Layer 15 of a small transformer language model trained on English Wikipedia (24 layers, counted from 0, width 128). Numbers have three digits each and are written without spaces.
A neuron adds its activation times its output weights to the MLP's output. To switch it off is to set its activation to zero at one token and run the rest of the model.

Output weights of the MLP neurons that the questions are about. A number n stands for (n - 500) times 0.00057.
n34: 552425534437472363414686442474615547519545427395527507430606482463567429533597283457464638336429357470566432421513446239454510526540340531472572429607636587513598529391437542463506510348478454494299608434308448405562503426461617537433503444455744565622284560769490737296422556414736362375513308629474465637414520446537583527570487637407379494497397538397526622572802689437691585725494
n63: 679518538503394300454332338451518568519451621641559565341526491469493407633398442402346429474573535486540497451597546567568315440575391494521454421422620642540624257658646643300545652475405372649432617667643437699657481530569294603375453398682422561189617386477514472583406551523441510584666526362429394549504611351728652647182315530540423344437385575500473608401372613652653417454533
n98: 489600696434206371452570574549551373435705566279156657464388712445613447489297489464777445294528713636487531686237420642583504504367598507432409339583422315663433524431524616624598584436472444546590507486380647611535609521518395238507690511486466442593295497352456369468592537531408497522620476468629648438421423473379526380496536337657541461584556441457670589415772571561441524344691
n105: 590400521518606492599481524527533460291497522371543582456453513637534350565581523414511574386514613600500579529635497442492440464400472712623573546379423582533527694681326555568503460307387462590517633585555309552443574535514492508508406276674552358463517583452593575538423445500373454486650595438425545476311506463387555419497514401629447566481514592446467458615486399684449373368336
n121: 452461429506320362622506449601333699605385481568483391575657560319630494431475362425503389271462478441412468375354409350611338439714552370668518452500551517708494612443438398493485503472487566516607494469355437698573589712624543584563572824618458515460573462547669533538523291635381579422532540726624453585486260519344674530380640516447537577529566355437484519399506500562415460389245
n148: 231614610547566376629520641774425342385572517494304591392503570525496517434468528442510533474316623459419544384529454441397634408459548422638534677448490323518615508484632530573487507487457579346610661513330573528663510510396465706567384459285243490369570480431301474392528458599771671438433431421692715732266633556482572587377490459491374395537403493472565476513565636524563229585686
n150: 747547276480368379432645493576601612530558462413645615526574490694478580299664320210549405742607487475606438357432551436681503578368439625335522268525605623925528563464582298355560765620345431285404463483535563423636604576531504284455440314420509503508340291517659454490504567606464483440423443443482468624463554619330500471484603696481520367524714545454546560500196467365500460563627
n179: 384584416769525455682395489403609284602500338571526587366472367527349427683570601570724479496442609519322717625447589493600395666476556454516638659605391504534526516415511580674654527723453292399463476581339528561487746403544639428378559343529497745550561407593564389391343426436320659229540422206604264586543564319610446552608530383557532555475421407429405748458515427441135556504525
n187: 535250402497423422318367532481429550488444525482583447416488482510523576657506490451429528662452706383373472260528534556328379632623549617675347576418359469652423281643391427431365380469550647513685728448295461523578518446471806509582435569535539482566424650575517363423316595531387487416500664595562422509429434512556483313547646391438662382456673582545786629589445432653422568517472
n238: 491399405526527523588423556463393449747532445497468677439464526451642253621506513535487503763411395680466528521295518523810565525518497392527491414615646513442491545445703419445560464506408552417298604605725553467486665383537519599659520411379556572454419460403680408596380452506407266522441485410421599356583513334739570484149481584457584528528436555520412623437538470576549365363436
n300: 674558424207382440467424455609561568521520626497433535575450520577481451560629557401518279718548515342539433440453719422428366426532459645464590588440631520641500431597524439459573675538500300503547669521491589599406297539394491362584411413615447368625570548405465581497343368611503491357549399445385525482393567536630497544500590414540362622688678518623457376723481306351536583378605
n319: 710332187308700379508475283631609287625326559460420176730512440734317760474747261522418454618436512360290504357729517583321543699484614413601528725381504661971302625500613414567521509533584500534269181508285492437477500161470447464407472715440396484559241656416620708453491529538564623469346400636395613293514562563482477337666365194587690706534517462568660396570691682692513413360530
n329: 487340367481395636579346480493429507729506487547633427627640468482553430275500462640615529485453558373488497490605523417552711534656431604377512603417507634362432386265447577276825504471533497503682532340581653475482549293658458538477554555503646519519567503382608660325408422394447366507540621421308429328500745428486425781500654206581503405493330530412334353571521518620411562461663
n450: 504720411652432456660473608542668572357504569321427416522481540358669427532470584547523455526388444457185377363790374610358415735515627526621454273639508558623449483269364399404724795596508638581543666628461419366401575339631560755492717464419359463633375561356532670252297354701294392267322474539520355645504674323613471492297665422507273597504243542543441433571559669709462541545557
n454: 559635614413624318393411593445548576409655325532403584538461579533568494596584641427500651390423512453362444540337482569462485579506561584353337383567634477335491591529390525426554490673347669556484485497381559474568488549348333553518554577587379605493306521704719438422490386570378559186369437525503577635510805436516274545475541606558503431546642512250444472446674517392604488447463
n494: 623522485660716407652409484370619485550529625298409706537527522592550559684611508334320438771508542253599713383716520533435361359549529789385643476345432300384624496670449452347642396496484515630540553411504365379634350311318459474661389260179727305568570613422636390512625500878452681439524273464492344492449351574587585467337593440437542289492414488734348444660581411391805638446355

Each question names a token from some text and the token that comes next. It shows the activations a of the neurons there, in the order above. A number n stands for (n - 500) times 0.0097.

Then comes g, the gradient of the next token's log-probability with respect to the MLP's output, scaled to length 1. A neuron's effect is roughly proportional to its activation times (output weights . g). A number n stands for (n - 500) times 0.00073.

"re", then "t"
a: 500500492500769500500500500492500500506493500500
g: 591605557424527290586514600554328596434608397557625519596621428354628349594436498429745477569539457328482498307558678615648396574462554462695595371425367345557473428289589277375386500489297551548343358725611233321699546358458467455573734616541358377669620481591674440392703519631698287496502422585576695353540362285267446666640431680339420490586613607446521607306447558628514490416438
Switching off which neuron hurts the next token most? n121

"ct", then " co"
a: 500500614497496498486496500494500500488497490500
g: 771472628482374457454592623358462517551739625485323643448578573559572660602392408435555562510690544493642510360304572578651380590618433443520353386393401341531594537541453693385394687407692360373479315896435674431393325592704265377418425582704375262524499556511508591501635467358558443575630491540452440264433418488277259588403448353458434677540378609560464644555396393784514537502433
Switching off which neuron hurts the next token most? n98

"ia", then "."
a: 500492498616487496500500493498500500498500500500
g: 634429521228643328719510457367645634392403425356678671626555454686479449507387371567484531570677592296520690564399289604457508643567600736339528349407255661422522600653649456560500374665493596508636480628454674582631538278617355675590504498467556592482380542262671524463529461486267269705571422593498534396558417321278523553294410408601466561440534293538538447528496325508295517648311
Switching off which neuron hurts the next token most? n105

" lo", then "b"
a: 484487500500500500486933483723497490483500500500
g: 558502613571373556480644464555505517748436441598769578618621677417517510419391428742365548552652159784444534391466744673321620610550508519412476420545529383430524361383495502287539648462266452237445458489515492428619422552355593652292522525622471513560400672623706539695336477728464676619326230618554303471501348606311650439332659478410576447408465451407477457441497397446457508294541
Which neuron, switched off, raises the next token's probability most? n179

"ar", then "red"
a: 491492500490500499499759483784484485495500496500
g: 666516307380187778571387615406518542478465502379469515310464284736434337520741531593415680726519504606440628388554411700484336490454435173508518590576549229419679428533514510557482447628627519354769741454539573583504498517571634361446728301514556500637438372618612368371372550482416406426482470562428410495333626542652432343465563328512473644671331531458653559569586444443241520665475
Switching off which neuron hurts the next token most? n179

".", then "G"
a: 500500499486491908500500500487500500499500497500
g: 645605459582435538841184576395228455443629385469543625661395591587534408548583487359694683471437468515733505445580397448508406257416386516632490466319353481378509433765483446356626729675482590554451397654415528629608605513397331638548636294534472366497440434493501345531241668326706542549457475369326458471347719604631705543390568715447475494502490364554545460562637279563342361522512
Switching off which neuron hurts the next token most? n148

" of", then " "
a: 500486500500500498485500500488700664499489498500
g: 544268536229403589487518701464513651748494497517384625578422460447472600432510448534685465477561638598660455459399568306614530565414499511455640533417501347605502494536402516424496518413516531591257603221573608632566528360519461493598376362571452391432586600654478399290315274547697675358174776311577637753399404512410532431492488360713530420640351553572561511565168416417491637792619
Switching off which neuron hurts the next token most? n300

"al", then " president"
a: 495500500491494500846500500506500499500500500499
g: 662513492550456379388432825459652708656483544526692517501627530660551820392648316522460601478662411304666352547498711464457481571708536501512490441506358406576589453524439435355123382581591470668598342496481716300256466432638520428715510402618523265525563474486506583350407393521387659449372503475275220553430373704595368535593599461424582394619375502406440496443531515256503447565635
Switching off which neuron hurts the next token most? n150

" four", then " children"
a: 899498500500500494492483508483498499500500499499
g: 512685572528487462568483567513655557283558431670595394468778423410536408545348531680325378386557335775438588547451350568571639363541397523668259596687432501415546499636417464361450462510495308410481414594512420416476600206497618529531317609355450648833554391549400439440354467424513590776635394560383440630456434048463796526528627582458397488543367490336487491587708611525576602523409
Switching off which neuron hurts the next token most? n34

" C", then "all"
a: 496497500499500500488500500492612500483499692500
g: 473395486811619290285551705397657340627545426346366385707736544316432308484474598357466732431517586557523464746459344675417589705568256543587453500475557660550309349276482459615600571593546518626409561422400459463305423583650551565664477390434418611655473548428485427467704341422648478359537373563624612490635644558453314572393426177566522442306635341590677492514441354581503424513547
Which neuron, switched off, raises the next token's probability most? n300

" It", then "\""
a: 498498500500500500497500783500500500500500499508
g: 516333472595483482472342609479356639235626387460752623449641603550462543489337381381388496431628603561333442523661270428500446324646646611659513582402348569393468441639541625700591544378671386691661535406573591406449507587502555504379210543682448392341681649428429560449529615480723336428662816653531551278362585387554516375367420454469345630581565345397510512749186456403542439545460
Switching off which neuron hurts the next token most? n187

"\n", then "==="
a: 499495499493499488500483500500546500498490483816
g: 405521365667663507644590682493521398436398455522585628604335531419570659441459422481653471266382459401453386338594356656345287544618402600560403394717251306537547639363437465294696666341450656429514640506402517387386550483634485543591585489601752490265446440735474329467500387579603584410307595489730332857546659544472533326611377277630526396571478446359623643502556574553579600336433
Switching off which neuron hurts the next token most? n494

"ed", then " C"
a: 491500499492489500727484500493499834500500500500
g: 543486451560357506375552334510513361764439467657673266515540452617488678293542541599600565710433343332626381581525559561375699560513584416468435678574535551656566739463592333262378374272418350376564362565610360552617391701452497384389756568314665396707618644471420365537705507579294372420335446602243494569475236684540502672575635339445536566590526483534561399406397604544537511393375
Switching off which neuron hurts the next token most? n319

"ed", then " in"
a: 567485500483500483483568518500500701499500500526
g: 472415630563547793557370551421253521518641443765497606457835439218683640378508454583451589447517529556250411314253408620641611434293498376528527395608482487434559361486750442548416525687584420458491578481707430721598534571490242357543549203640458641520500567531571506584586271655599389418533743637470405478621353414481389439351471515472408398203475513378454458628450524535537487585602
Which neuron, switched off, raises the next token's probability most? n319

" wrote", then ","
a: 712483499497500486499614569490497800498500500486
g: 409443437815484509519427380475502489403641518613621483499628512370738539664513394461505607133611464713567463521499667517512516353488510497533710382265331519337488577337431459443701589228464548447571413380296536624521615416501305528318513654523507582614456514589559477625389492750695330791487789568493287511383343367404408437546762619604482284438553373466476495688502527589316415429453
Which neuron, switched off, raises the next token's probability most? n319